Layer 8 of a small transformer language model trained on English Wikipedia (11 layers, counted from 0, width 128).
Take only the direct path to the model's output, skipping the later layers: a vector added to the residual stream pushes a token's score in proportion to its dot product with that token's output vector.

Output vectors of the tokens that the questions are about. A number n stands for (n - 128) times 0.01.
"e": 158, 180, 143, 86, 133, 78, 119, 156, 106, 119, 149, 180, 112, 177, 159, 167, 164, 105, 120, 183, 129, 139, 134, 136, 168, 80, 90, 155, 70, 147, 142, 112, 135, 97, 127, 167, 138, 150, 110, 141, 100, 128, 161, 127, 145, 209, 126, 184, 113, 115, 151, 129, 124, 81, 89, 77, 135, 94, 102, 68, 96, 184, 143, 223, 146, 149, 108, 143, 82, 141, 161, 187, 159, 130, 140, 89, 95, 111, 89, 83, 109, 102, 110, 91, 126, 120, 123, 152, 152, 189, 94, 205, 110, 187, 150, 143, 169, 155, 196, 113, 103, 145, 99, 143, 125, 108, 173, 129, 114, 106, 134, 131, 111, 164, 94, 163, 90, 96, 98, 114, 110, 124, 136, 178, 77, 64, 93, 172
"y": 168, 126, 125, 166, 99, 145, 98, 63, 107, 190, 57, 93, 137, 164, 131, 114, 118, 118, 114, 102, 188, 87, 111, 145, 150, 94, 104, 131, 93, 90, 139, 157, 142, 102, 168, 125, 112, 127, 120, 93, 169, 139, 124, 100, 96, 70, 125, 177, 155, 67, 185, 131, 74, 72, 111, 117, 169, 156, 76, 79, 109, 109, 127, 132, 207, 113, 120, 113, 145, 71, 138, 174, 135, 121, 146, 133, 99, 90, 136, 128, 101, 83, 111, 117, 109, 142, 129, 122, 136, 187, 109, 140, 131, 101, 86, 126, 150, 114, 105, 151, 96, 118, 140, 201, 154, 129, 164, 105, 119, 105, 131, 162, 131, 216, 131, 84, 152, 140, 107, 126, 131, 159, 129, 138, 107, 138, 84, 100
"mate": 87, 168, 124, 119, 142, 164, 128, 102, 84, 145, 89, 181, 187, 219, 184, 102, 164, 142, 87, 104, 117, 83, 167, 77, 164, 164, 165, 140, 117, 118, 143, 136, 172, 45, 97, 94, 79, 153, 103, 101, 91, 100, 105, 149, 152, 141, 153, 41, 156, 98, 131, 108, 132, 60, 122, 110, 129, 127, 172, 101, 105, 162, 148, 200, 160, 113, 88, 101, 168, 118, 165, 111, 122, 160, 92, 71, 104, 138, 122, 113, 232, 169, 135, 192, 117, 131, 87, 129, 109, 113, 151, 120, 82, 158, 199, 154, 140, 129, 109, 222, 149, 96, 114, 133, 179, 116, 141, 169, 161, 98, 123, 55, 149, 89, 225, 174, 139, 115, 189, 140, 120, 80, 74, 142, 153, 133, 207, 147
"ative": 114, 69, 162, 110, 154, 72, 190, 112, 92, 161, 157, 131, 104, 140, 107, 168, 98, 121, 108, 147, 69, 170, 115, 134, 130, 109, 135, 95, 89, 98, 190, 100, 177, 36, 74, 137, 93, 69, 108, 82, 97, 153, 134, 104, 206, 160, 191, 175, 112, 118, 134, 212, 71, 82, 97, 88, 192, 112, 102, 135, 95, 180, 132, 89, 101, 99, 113, 150, 131, 149, 116, 114, 111, 149, 125, 102, 164, 159, 155, 148, 113, 151, 95, 125, 197, 99, 172, 158, 35, 124, 102, 126, 61, 97, 26, 199, 34, 158, 154, 191, 153, 103, 179, 120, 122, 156, 92, 65, 114, 64, 97, 103, 174, 200, 126, 205, 202, 139, 175, 204, 179, 73, 115, 179, 117, 73, 129, 103
" Best": 190, 153, 83, 131, 141, 148, 124, 92, 147, 113, 128, 163, 139, 157, 127, 134, 97, 141, 76, 97, 148, 108, 55, 89, 107, 147, 124, 166, 146, 121, 49, 89, 161, 187, 99, 163, 180, 131, 126, 173, 115, 159, 142, 68, 65, 150, 181, 162, 122, 115, 125, 178, 111, 92, 156, 83, 111, 82, 160, 148, 135, 133, 77, 131, 112, 84, 132, 141, 199, 107, 78, 82, 121, 183, 103, 109, 165, 121, 137, 191, 173, 185, 65, 152, 145, 118, 156, 173, 46, 97, 67, 137, 181, 122, 134, 142, 132, 114, 109, 141, 157, 83, 123, 162, 120, 102, 156, 124, 183, 129, 96, 111, 111, 167, 174, 116, 111, 52, 123, 127, 111, 183, 148, 148, 131, 103, 126, 119
"78": 160, 142, 123, 83, 137, 142, 113, 143, 97, 127, 160, 77, 138, 143, 161, 94, 116, 80, 139, 96, 109, 153, 65, 148, 104, 151, 145, 163, 156, 180, 132, 117, 127, 92, 134, 137, 152, 86, 126, 113, 125, 133, 128, 123, 137, 104, 112, 90, 107, 162, 163, 148, 124, 155, 108, 133, 152, 131, 108, 125, 123, 118, 185, 135, 173, 141, 157, 127, 115, 160, 89, 75, 156, 153, 101, 90, 91, 101, 153, 127, 170, 144, 126, 149, 159, 100, 92, 101, 137, 145, 115, 148, 140, 129, 138, 112, 154, 153, 136, 180, 174, 148, 101, 144, 104, 129, 118, 86, 149, 112, 95, 116, 142, 143, 85, 150, 167, 160, 135, 122, 128, 83, 156, 109, 170, 109, 110, 161
"gin": 110, 130, 102, 184, 134, 117, 171, 68, 126, 150, 73, 145, 237, 123, 79, 120, 79, 126, 117, 97, 138, 102, 114, 163, 68, 117, 203, 125, 128, 102, 143, 160, 98, 112, 121, 188, 132, 167, 145, 105, 90, 127, 215, 107, 96, 159, 156, 74, 114, 113, 140, 195, 144, 78, 85, 129, 118, 89, 166, 93, 136, 190, 97, 118, 93, 127, 100, 118, 112, 122, 99, 138, 108, 110, 51, 138, 74, 165, 165, 101, 143, 162, 134, 135, 179, 106, 106, 152, 83, 185, 144, 122, 114, 94, 84, 154, 163, 151, 34, 102, 151, 114, 97, 162, 42, 126, 145, 87, 143, 103, 43, 97, 237, 195, 47, 133, 222, 144, 150, 124, 76, 108, 153, 147, 144, 75, 160, 225
"ce": 83, 127, 117, 139, 151, 107, 144, 174, 181, 115, 49, 110, 113, 198, 94, 107, 132, 132, 73, 116, 211, 144, 100, 125, 101, 140, 116, 199, 163, 115, 141, 92, 112, 150, 138, 148, 98, 162, 107, 142, 126, 128, 196, 113, 102, 84, 186, 160, 180, 57, 112, 171, 127, 77, 167, 111, 52, 136, 144, 102, 87, 141, 151, 121, 142, 70, 85, 127, 64, 90, 88, 176, 175, 109, 57, 111, 153, 178, 76, 99, 148, 128, 177, 144, 181, 207, 146, 123, 150, 183, 162, 168, 80, 118, 133, 155, 153, 168, 71, 79, 126, 110, 128, 94, 152, 125, 83, 167, 163, 110, 136, 158, 90, 114, 111, 137, 78, 113, 140, 124, 151, 74, 109, 154, 74, 141, 171, 148
"ious": 186, 128, 70, 136, 59, 105, 129, 81, 173, 151, 118, 82, 111, 219, 82, 167, 153, 108, 123, 82, 128, 103, 142, 110, 106, 72, 159, 160, 184, 102, 135, 120, 203, 73, 146, 142, 154, 60, 185, 151, 91, 148, 111, 131, 196, 166, 138, 137, 118, 62, 197, 221, 67, 98, 128, 142, 42, 140, 83, 113, 154, 185, 93, 192, 123, 16, 100, 139, 194, 141, 149, 156, 3, 110, 112, 81, 98, 141, 199, 147, 224, 149, 199, 135, 114, 128, 138, 144, 72, 228, 139, 123, 130, 70, 108, 206, 73, 40, 120, 151, 162, 48, 223, 92, 56, 112, 154, 89, 77, 95, 84, 161, 83, 136, 152, 146, 159, 146, 144, 191, 133, 82, 80, 236, 149, 78, 95, 127
"tro": 106, 134, 81, 84, 152, 131, 103, 104, 98, 150, 54, 159, 127, 132, 170, 168, 100, 116, 159, 126, 171, 93, 109, 113, 63, 156, 105, 165, 174, 127, 154, 140, 184, 107, 130, 114, 135, 143, 105, 161, 141, 108, 90, 90, 127, 97, 210, 137, 182, 30, 131, 156, 145, 85, 156, 74, 184, 103, 151, 130, 91, 120, 78, 113, 107, 75, 222, 108, 95, 167, 167, 135, 160, 150, 145, 116, 149, 183, 120, 72, 136, 92, 184, 141, 158, 205, 147, 86, 138, 109, 146, 131, 144, 132, 149, 165, 91, 110, 34, 98, 141, 94, 91, 190, 190, 153, 120, 94, 97, 86, 111, 99, 69, 67, 104, 139, 148, 143, 119, 156, 107, 71, 52, 90, 129, 150, 98, 219
"・": 172, 82, 114, 155, 171, 157, 140, 132, 113, 163, 153, 134, 128, 180, 118, 100, 134, 90, 133, 98, 117, 163, 119, 125, 121, 108, 160, 127, 107, 133, 109, 137, 128, 98, 82, 155, 141, 120, 198, 173, 101, 113, 78, 117, 112, 187, 153, 164, 143, 115, 172, 162, 102, 130, 179, 80, 88, 110, 139, 96, 168, 151, 80, 109, 137, 90, 112, 113, 117, 102, 98, 165, 153, 152, 130, 140, 145, 136, 134, 176, 134, 109, 83, 190, 77, 162, 111, 108, 85, 175, 86, 89, 168, 96, 139, 139, 111, 71, 114, 97, 189, 111, 170, 177, 172, 125, 160, 67, 111, 113, 136, 121, 129, 125, 98, 151, 109, 105, 115, 154, 129, 81, 140, 137, 136, 153, 143, 113

Each question shows what one neuron of this layer's MLP adds at an activation of 1. A number n stands for (n - 128) times 0.0059.

n15: 129, 119, 136, 140, 99, 113, 130, 142, 115, 155, 102, 91, 145, 137, 115, 122, 121, 137, 138, 116, 154, 142, 107, 143, 93, 114, 127, 132, 182, 121, 110, 162, 123, 126, 134, 98, 143, 104, 127, 115, 116, 156, 119, 150, 124, 124, 141, 139, 127, 109, 112, 124, 97, 156, 119, 139, 140, 157, 117, 150, 150, 129, 98, 131, 162, 128, 122, 160, 114, 126, 124, 134, 131, 151, 122, 119, 150, 164, 137, 110, 150, 129, 111, 100, 132, 118, 110, 110, 104, 123, 169, 118, 129, 140, 127, 165, 183, 136, 98, 147, 128, 137, 125, 112, 115, 137, 102, 130, 137, 125, 120, 133, 105, 143, 115, 126, 123, 124, 129, 111, 129, 149, 103, 147, 143, 90, 127, 125
Which of these tokens does it push up most? "ious"

n316: 118, 110, 117, 133, 144, 133, 78, 121, 162, 102, 92, 98, 135, 135, 92, 112, 111, 135, 132, 103, 118, 160, 118, 121, 125, 139, 138, 156, 114, 150, 150, 136, 119, 126, 142, 123, 156, 137, 134, 121, 143, 119, 170, 132, 118, 121, 125, 125, 124, 129, 167, 120, 159, 113, 113, 128, 119, 126, 144, 149, 128, 100, 133, 98, 134, 118, 122, 127, 130, 116, 152, 134, 132, 108, 127, 139, 105, 130, 125, 144, 138, 98, 108, 114, 117, 105, 102, 115, 139, 93, 136, 146, 130, 134, 139, 104, 108, 162, 130, 146, 139, 137, 121, 125, 121, 108, 114, 146, 136, 186, 145, 167, 87, 129, 120, 133, 126, 94, 161, 129, 154, 113, 127, 182, 115, 120, 136, 126
Which two tokens does it push up most, strongest first? "ce", "78"

n228: 118, 135, 131, 103, 94, 126, 131, 103, 149, 126, 147, 144, 131, 146, 119, 120, 141, 93, 133, 121, 129, 104, 163, 88, 127, 145, 109, 114, 109, 107, 121, 129, 169, 126, 120, 156, 120, 138, 91, 122, 139, 147, 138, 114, 112, 116, 124, 107, 164, 153, 174, 112, 95, 120, 126, 138, 136, 105, 118, 159, 118, 125, 131, 119, 116, 120, 127, 124, 116, 146, 118, 123, 127, 162, 89, 126, 126, 107, 112, 146, 165, 136, 94, 146, 127, 139, 123, 146, 126, 106, 126, 118, 146, 131, 156, 120, 130, 160, 143, 145, 141, 141, 138, 131, 126, 125, 126, 142, 147, 84, 135, 159, 101, 109, 123, 139, 173, 130, 110, 114, 126, 130, 121, 144, 141, 82, 103, 137
Which two tokens does it push up most, strongest first? "mate", " Best"

n278: 99, 100, 148, 148, 146, 134, 137, 144, 129, 159, 144, 143, 122, 123, 145, 125, 118, 125, 133, 127, 115, 130, 144, 174, 137, 109, 128, 102, 132, 112, 136, 145, 133, 125, 98, 133, 136, 121, 115, 125, 128, 103, 130, 105, 131, 112, 128, 136, 110, 122, 136, 117, 145, 99, 111, 110, 119, 116, 130, 121, 151, 145, 141, 139, 114, 154, 138, 115, 125, 132, 123, 124, 128, 126, 125, 132, 125, 157, 117, 107, 115, 125, 80, 122, 126, 136, 142, 150, 146, 121, 151, 88, 129, 132, 133, 139, 103, 121, 92, 141, 33, 152, 98, 128, 113, 101, 148, 121, 129, 118, 101, 104, 133, 132, 118, 162, 135, 100, 152, 136, 132, 148, 140, 124, 134, 127, 133, 128
Pushed down most: "ious"

n48: 104, 130, 100, 115, 152, 141, 115, 111, 101, 132, 131, 129, 145, 130, 124, 115, 89, 111, 155, 166, 114, 94, 137, 148, 90, 143, 141, 127, 117, 147, 119, 104, 152, 120, 124, 131, 135, 114, 147, 120, 122, 120, 125, 94, 142, 84, 106, 117, 129, 136, 130, 143, 120, 132, 112, 117, 122, 121, 107, 125, 139, 137, 127, 118, 119, 146, 128, 119, 129, 125, 144, 156, 99, 162, 119, 124, 132, 110, 149, 154, 130, 123, 127, 139, 69, 123, 121, 133, 163, 116, 125, 134, 137, 124, 112, 114, 122, 118, 117, 108, 129, 119, 107, 127, 153, 132, 145, 99, 84, 109, 127, 124, 155, 129, 145, 105, 110, 121, 96, 74, 121, 146, 135, 139, 141, 148, 106, 143
Pushed down most: "ce"

n169: 113, 89, 120, 135, 142, 119, 122, 144, 135, 128, 109, 130, 137, 118, 144, 130, 140, 144, 115, 105, 125, 162, 116, 156, 115, 117, 139, 151, 154, 103, 113, 111, 134, 126, 117, 143, 122, 91, 141, 148, 139, 120, 134, 115, 107, 143, 127, 130, 127, 140, 143, 108, 108, 152, 116, 115, 131, 106, 139, 131, 130, 86, 151, 168, 128, 112, 119, 112, 115, 135, 125, 121, 95, 121, 137, 61, 126, 120, 96, 173, 146, 117, 120, 100, 167, 139, 145, 105, 149, 158, 119, 116, 156, 119, 113, 118, 133, 145, 129, 136, 103, 106, 137, 121, 93, 107, 119, 132, 130, 101, 122, 117, 122, 131, 151, 118, 162, 130, 138, 119, 96, 111, 165, 100, 119, 133, 152, 135
Which of these tokens does it push up most? "78"

n189: 125, 136, 130, 122, 139, 138, 126, 141, 145, 147, 127, 118, 101, 120, 139, 158, 112, 111, 112, 112, 122, 110, 134, 129, 129, 114, 112, 143, 123, 126, 105, 172, 136, 148, 95, 150, 145, 173, 177, 147, 132, 149, 154, 156, 138, 123, 130, 115, 154, 148, 71, 137, 154, 106, 125, 124, 98, 126, 117, 141, 133, 140, 156, 139, 110, 139, 143, 147, 121, 93, 174, 157, 133, 109, 144, 158, 128, 108, 127, 93, 134, 146, 118, 146, 127, 144, 133, 118, 114, 122, 150, 108, 117, 119, 124, 118, 134, 137, 141, 116, 193, 117, 102, 129, 143, 131, 127, 120, 130, 147, 130, 134, 120, 128, 126, 138, 112, 78, 143, 134, 153, 117, 133, 139, 119, 161, 116, 105
Which two tokens does it push up most, strongest first? "ce", "・"

n281: 133, 117, 145, 118, 126, 122, 129, 125, 111, 100, 124, 139, 138, 140, 127, 130, 105, 127, 96, 142, 134, 99, 151, 143, 125, 145, 149, 101, 109, 102, 134, 121, 100, 140, 144, 131, 109, 120, 117, 126, 116, 125, 160, 109, 127, 116, 128, 122, 139, 132, 114, 129, 114, 157, 138, 142, 159, 117, 122, 94, 107, 153, 162, 109, 118, 126, 117, 133, 136, 113, 130, 143, 148, 110, 141, 112, 104, 135, 126, 134, 120, 95, 97, 122, 120, 116, 94, 158, 141, 116, 105, 127, 139, 130, 122, 101, 177, 127, 129, 122, 100, 151, 105, 106, 129, 159, 126, 143, 152, 126, 98, 137, 140, 168, 126, 127, 135, 95, 115, 132, 123, 113, 137, 150, 119, 131, 149, 172
Which three tokens does it push up most, strongest first? "gin", "e", "y"

n155: 128, 154, 127, 108, 139, 107, 129, 133, 134, 158, 123, 126, 97, 145, 93, 124, 123, 105, 141, 133, 149, 125, 137, 113, 120, 156, 136, 125, 156, 126, 134, 140, 105, 161, 129, 130, 123, 134, 141, 114, 129, 138, 146, 105, 93, 154, 134, 148, 143, 110, 106, 140, 134, 157, 135, 131, 145, 97, 123, 171, 157, 159, 150, 128, 136, 96, 115, 146, 143, 123, 110, 104, 105, 116, 154, 131, 128, 132, 138, 115, 142, 159, 127, 167, 157, 129, 134, 127, 134, 121, 154, 102, 139, 136, 131, 103, 116, 161, 125, 121, 161, 123, 151, 109, 97, 111, 147, 134, 151, 134, 136, 140, 151, 158, 98, 112, 147, 74, 116, 142, 129, 126, 127, 139, 146, 136, 97, 121
Which of these tokens does it push up most? " Best"

n175: 131, 134, 127, 130, 136, 129, 112, 104, 134, 119, 126, 122, 152, 163, 114, 125, 143, 151, 126, 144, 112, 130, 132, 75, 146, 128, 108, 150, 136, 149, 91, 153, 91, 109, 105, 110, 102, 136, 107, 150, 122, 133, 127, 137, 140, 132, 118, 127, 131, 130, 124, 146, 149, 178, 71, 143, 114, 132, 133, 129, 130, 162, 136, 138, 132, 132, 103, 118, 122, 108, 147, 130, 200, 100, 118, 137, 124, 137, 113, 142, 130, 113, 108, 160, 117, 162, 126, 107, 124, 141, 122, 161, 121, 158, 164, 140, 120, 105, 106, 126, 86, 136, 134, 131, 135, 131, 127, 152, 152, 131, 100, 103, 101, 145, 121, 120, 104, 140, 109, 121, 134, 154, 117, 99, 115, 127, 147, 152
Pushed down most: "ative"

n299: 120, 148, 95, 136, 165, 117, 148, 98, 144, 116, 108, 118, 129, 130, 129, 128, 118, 117, 127, 138, 136, 123, 116, 104, 105, 120, 146, 119, 108, 123, 131, 126, 130, 129, 135, 99, 150, 120, 124, 138, 100, 144, 144, 129, 137, 121, 96, 125, 155, 139, 80, 132, 138, 142, 131, 134, 119, 128, 107, 121, 149, 86, 129, 114, 108, 74, 140, 119, 110, 135, 122, 109, 112, 105, 143, 132, 120, 147, 131, 150, 99, 127, 156, 116, 126, 154, 146, 125, 125, 87, 127, 125, 142, 99, 118, 99, 149, 114, 124, 113, 98, 153, 116, 121, 127, 112, 111, 122, 146, 119, 120, 140, 142, 135, 154, 128, 118, 135, 134, 118, 108, 139, 127, 108, 94, 125, 87, 103
Pushed down most: "mate"

n107: 132, 98, 117, 111, 125, 140, 116, 107, 97, 121, 151, 140, 169, 131, 143, 135, 147, 118, 132, 127, 118, 126, 93, 127, 136, 144, 120, 159, 131, 144, 142, 121, 136, 85, 149, 113, 141, 122, 142, 135, 116, 127, 130, 121, 143, 99, 120, 131, 136, 168, 125, 114, 141, 179, 124, 121, 165, 134, 142, 110, 110, 123, 136, 139, 146, 152, 134, 126, 116, 148, 126, 113, 113, 112, 145, 130, 121, 89, 151, 114, 128, 147, 148, 114, 91, 96, 107, 143, 151, 158, 147, 107, 112, 111, 121, 138, 132, 115, 116, 128, 110, 142, 122, 114, 153, 116, 120, 118, 121, 124, 126, 127, 121, 142, 111, 131, 143, 131, 134, 131, 109, 143, 184, 137, 170, 148, 122, 137
Which of these tokens does it push up most? "78"

n207: 138, 140, 118, 142, 99, 125, 114, 104, 125, 120, 153, 92, 141, 101, 127, 122, 132, 103, 133, 118, 134, 133, 142, 140, 92, 140, 122, 140, 137, 122, 141, 133, 136, 121, 131, 156, 127, 127, 167, 117, 139, 133, 126, 118, 111, 134, 102, 101, 127, 141, 121, 133, 143, 140, 145, 158, 128, 109, 123, 109, 140, 98, 148, 135, 137, 159, 123, 108, 111, 132, 172, 142, 140, 136, 110, 146, 88, 109, 76, 98, 116, 147, 146, 112, 144, 144, 133, 134, 94, 132, 124, 117, 149, 110, 140, 148, 123, 145, 140, 117, 103, 145, 113, 136, 127, 133, 103, 135, 134, 148, 124, 111, 108, 110, 117, 127, 121, 85, 128, 104, 116, 134, 106, 146, 99, 121, 138, 144
Pushed down most: "ative"

n1: 118, 124, 139, 103, 117, 97, 127, 88, 88, 118, 125, 139, 127, 147, 142, 128, 145, 151, 144, 151, 136, 140, 138, 80, 125, 123, 120, 126, 117, 120, 146, 107, 124, 129, 131, 121, 133, 154, 143, 116, 117, 112, 155, 170, 125, 136, 140, 112, 123, 159, 128, 145, 138, 116, 134, 125, 141, 127, 93, 150, 91, 138, 97, 102, 132, 118, 125, 134, 84, 139, 136, 137, 111, 113, 132, 134, 131, 123, 135, 136, 119, 148, 117, 150, 112, 130, 112, 111, 148, 85, 130, 127, 162, 122, 156, 131, 161, 127, 138, 108, 165, 133, 115, 120, 104, 121, 158, 134, 107, 130, 107, 89, 138, 158, 105, 132, 86, 138, 129, 113, 116, 142, 138, 125, 150, 157, 109, 118
Which of these tokens does it push up most? "e"

n122: 131, 104, 96, 143, 122, 122, 98, 127, 116, 136, 147, 158, 138, 114, 157, 141, 124, 126, 116, 121, 155, 114, 116, 170, 182, 140, 140, 122, 131, 147, 136, 130, 148, 116, 138, 153, 109, 109, 147, 94, 146, 126, 122, 125, 136, 99, 85, 111, 106, 121, 145, 118, 128, 108, 129, 102, 142, 133, 124, 144, 107, 116, 92, 146, 159, 133, 109, 139, 133, 141, 160, 129, 109, 132, 128, 148, 119, 114, 114, 138, 136, 97, 109, 126, 133, 107, 103, 156, 122, 154, 102, 156, 130, 90, 137, 129, 120, 125, 168, 135, 95, 148, 153, 130, 119, 129, 130, 104, 148, 148, 138, 168, 123, 104, 117, 130, 155, 122, 133, 138, 125, 112, 147, 146, 133, 120, 122, 131
Which of these tokens does it push up most? "y"

n292: 112, 138, 111, 123, 117, 147, 131, 144, 129, 110, 110, 110, 144, 122, 134, 128, 129, 142, 143, 114, 120, 139, 126, 106, 147, 140, 124, 110, 116, 147, 95, 131, 113, 110, 107, 149, 109, 146, 109, 126, 108, 130, 133, 135, 56, 113, 107, 131, 91, 131, 135, 150, 126, 94, 148, 111, 133, 166, 104, 107, 142, 120, 133, 110, 100, 125, 111, 110, 106, 101, 130, 160, 160, 88, 111, 120, 116, 129, 148, 141, 110, 102, 126, 148, 133, 119, 150, 134, 124, 126, 114, 122, 142, 112, 122, 114, 139, 117, 106, 112, 145, 120, 111, 131, 111, 133, 118, 172, 129, 107, 130, 149, 118, 120, 164, 98, 104, 129, 142, 108, 133, 100, 133, 151, 140, 147, 117, 118
Which of these tokens does it push up most? "ce"

n296: 144, 149, 120, 116, 124, 146, 153, 143, 108, 121, 149, 136, 125, 133, 142, 137, 127, 88, 130, 154, 130, 160, 118, 108, 120, 159, 152, 145, 157, 143, 150, 102, 145, 137, 114, 161, 105, 111, 150, 135, 110, 152, 103, 111, 103, 154, 156, 135, 117, 158, 134, 129, 128, 147, 112, 98, 142, 127, 120, 129, 109, 161, 133, 86, 134, 140, 158, 141, 140, 124, 163, 163, 104, 119, 127, 134, 140, 151, 155, 135, 119, 158, 110, 78, 158, 142, 134, 93, 101, 138, 106, 154, 113, 115, 124, 118, 136, 162, 130, 110, 197, 112, 130, 142, 127, 159, 144, 114, 112, 140, 138, 145, 126, 114, 123, 133, 112, 121, 126, 116, 98, 116, 116, 103, 114, 125, 117, 124
Which of these tokens does it push up most? "ative"

n165: 92, 129, 156, 125, 135, 109, 141, 116, 106, 153, 141, 135, 135, 124, 107, 139, 114, 131, 144, 103, 139, 121, 117, 113, 111, 99, 124, 124, 133, 135, 94, 124, 114, 133, 147, 138, 159, 126, 114, 155, 143, 140, 120, 122, 154, 143, 139, 141, 123, 141, 123, 152, 119, 118, 115, 119, 105, 130, 129, 103, 123, 164, 124, 130, 122, 129, 144, 125, 118, 119, 113, 138, 136, 150, 131, 118, 130, 127, 126, 110, 96, 125, 91, 106, 132, 140, 106, 143, 110, 132, 106, 133, 120, 93, 178, 140, 143, 139, 178, 103, 106, 124, 127, 102, 122, 94, 132, 139, 125, 182, 150, 88, 111, 133, 154, 126, 131, 133, 111, 118, 115, 113, 126, 111, 133, 100, 122, 161
Which two tokens does it push up most, strongest first? "e", " Best"

n275: 118, 143, 108, 111, 130, 160, 119, 145, 123, 126, 125, 84, 142, 179, 134, 138, 121, 151, 120, 115, 103, 133, 126, 171, 144, 135, 115, 116, 118, 106, 115, 164, 124, 92, 134, 111, 107, 123, 142, 125, 139, 154, 114, 110, 89, 119, 124, 132, 156, 111, 125, 134, 132, 102, 150, 103, 141, 127, 105, 123, 152, 131, 138, 97, 110, 115, 141, 139, 143, 151, 123, 116, 122, 117, 133, 112, 115, 127, 143, 145, 124, 117, 130, 123, 118, 127, 105, 135, 147, 102, 109, 113, 108, 147, 112, 127, 172, 153, 122, 89, 133, 126, 138, 138, 157, 168, 141, 93, 143, 118, 130, 135, 112, 140, 143, 121, 106, 130, 121, 114, 126, 141, 120, 123, 117, 122, 125, 156
Which of these tokens does it push up most? "y"

n220: 149, 103, 132, 135, 112, 133, 146, 136, 133, 112, 119, 120, 121, 172, 138, 114, 102, 139, 126, 135, 100, 104, 157, 121, 124, 128, 131, 119, 126, 105, 156, 127, 149, 117, 126, 139, 114, 114, 174, 125, 100, 129, 124, 111, 126, 135, 159, 135, 130, 139, 114, 100, 121, 153, 113, 120, 132, 103, 143, 150, 122, 117, 142, 156, 121, 131, 103, 126, 145, 93, 130, 113, 158, 112, 122, 150, 114, 131, 137, 135, 140, 141, 126, 102, 122, 125, 124, 135, 135, 134, 163, 158, 157, 129, 153, 107, 104, 156, 141, 121, 199, 124, 131, 148, 142, 151, 140, 94, 151, 110, 116, 166, 132, 109, 118, 134, 120, 119, 148, 74, 103, 123, 97, 124, 156, 105, 118, 148
Which two tokens does it push up most, strongest first? "mate", "・"

n71: 136, 164, 147, 109, 126, 133, 123, 93, 142, 127, 120, 147, 116, 122, 121, 143, 123, 165, 122, 159, 115, 125, 115, 151, 104, 109, 133, 158, 130, 113, 141, 133, 116, 102, 124, 129, 135, 125, 157, 102, 141, 128, 144, 120, 110, 126, 110, 136, 110, 123, 134, 100, 105, 92, 148, 121, 168, 145, 136, 112, 94, 112, 118, 153, 145, 142, 126, 143, 88, 140, 149, 135, 118, 114, 80, 110, 123, 142, 140, 138, 138, 115, 117, 116, 111, 129, 158, 148, 131, 135, 103, 141, 122, 126, 120, 114, 139, 132, 142, 135, 62, 115, 120, 126, 141, 130, 118, 113, 137, 109, 108, 117, 120, 102, 151, 121, 125, 130, 104, 150, 125, 128, 145, 121, 112, 135, 148, 134
Pushed down most: "・"

n302: 126, 135, 142, 139, 134, 124, 125, 125, 121, 140, 133, 134, 160, 121, 130, 127, 123, 114, 149, 151, 122, 141, 111, 188, 101, 124, 108, 120, 120, 118, 125, 101, 137, 124, 132, 112, 132, 121, 93, 143, 129, 98, 163, 130, 122, 140, 123, 154, 128, 129, 162, 129, 106, 132, 135, 161, 112, 147, 124, 140, 130, 81, 168, 147, 141, 120, 134, 108, 141, 118, 101, 130, 159, 119, 141, 113, 136, 112, 131, 133, 126, 112, 133, 154, 122, 91, 119, 117, 137, 149, 142, 156, 116, 154, 131, 136, 116, 130, 113, 111, 86, 130, 98, 116, 95, 127, 125, 110, 144, 142, 103, 132, 111, 116, 103, 176, 121, 121, 167, 113, 150, 111, 123, 153, 154, 114, 94, 112
Which three tokens does it push up most, strongest first? "78", "e", "ce"

n236: 133, 148, 144, 110, 130, 161, 130, 124, 112, 138, 150, 127, 139, 158, 123, 140, 112, 137, 147, 153, 98, 124, 131, 152, 116, 134, 124, 119, 94, 108, 124, 119, 141, 134, 137, 143, 135, 131, 143, 143, 143, 105, 134, 134, 103, 151, 88, 116, 127, 130, 134, 119, 111, 141, 133, 134, 143, 126, 123, 135, 117, 97, 136, 138, 137, 150, 141, 161, 122, 117, 145, 127, 109, 91, 143, 149, 123, 128, 144, 138, 126, 142, 105, 146, 127, 168, 156, 144, 121, 149, 146, 128, 139, 147, 146, 140, 127, 123, 115, 100, 195, 160, 82, 138, 114, 129, 145, 119, 143, 111, 151, 116, 136, 123, 154, 112, 135, 130, 146, 130, 125, 138, 125, 130, 137, 128, 105, 139
Pushed down most: "ce"

n240: 148, 111, 118, 142, 123, 116, 117, 152, 124, 117, 115, 137, 112, 142, 122, 122, 104, 107, 124, 161, 119, 136, 123, 137, 132, 133, 106, 106, 115, 128, 147, 127, 120, 115, 131, 116, 132, 177, 104, 156, 140, 125, 134, 118, 146, 134, 127, 139, 165, 146, 126, 118, 111, 138, 137, 127, 101, 119, 145, 144, 150, 130, 154, 130, 130, 140, 130, 118, 140, 137, 151, 165, 165, 154, 163, 112, 119, 135, 145, 112, 112, 132, 128, 127, 118, 147, 112, 126, 122, 123, 121, 154, 142, 100, 130, 124, 152, 138, 130, 124, 71, 129, 118, 111, 126, 130, 93, 129, 117, 140, 135, 123, 146, 151, 143, 140, 109, 123, 133, 117, 113, 167, 134, 130, 128, 127, 150, 152
Which three tokens does it push up most, strongest first? "e", "ce", "y"

n67: 116, 159, 152, 159, 119, 136, 91, 96, 115, 129, 131, 111, 108, 145, 103, 130, 128, 100, 120, 162, 125, 129, 107, 123, 152, 119, 150, 145, 131, 112, 133, 155, 144, 118, 120, 138, 134, 151, 137, 140, 126, 138, 105, 143, 121, 106, 90, 120, 143, 123, 150, 91, 128, 117, 117, 109, 140, 129, 120, 115, 139, 125, 100, 143, 156, 113, 120, 107, 126, 136, 145, 123, 141, 113, 138, 136, 142, 142, 78, 145, 122, 116, 127, 144, 120, 146, 104, 120, 130, 101, 113, 128, 145, 110, 91, 108, 99, 102, 131, 114, 123, 118, 149, 142, 123, 157, 151, 88, 144, 158, 153, 119, 94, 124, 136, 168, 114, 123, 111, 127, 88, 149, 127, 137, 125, 115, 136, 97
Pushed down most: "gin"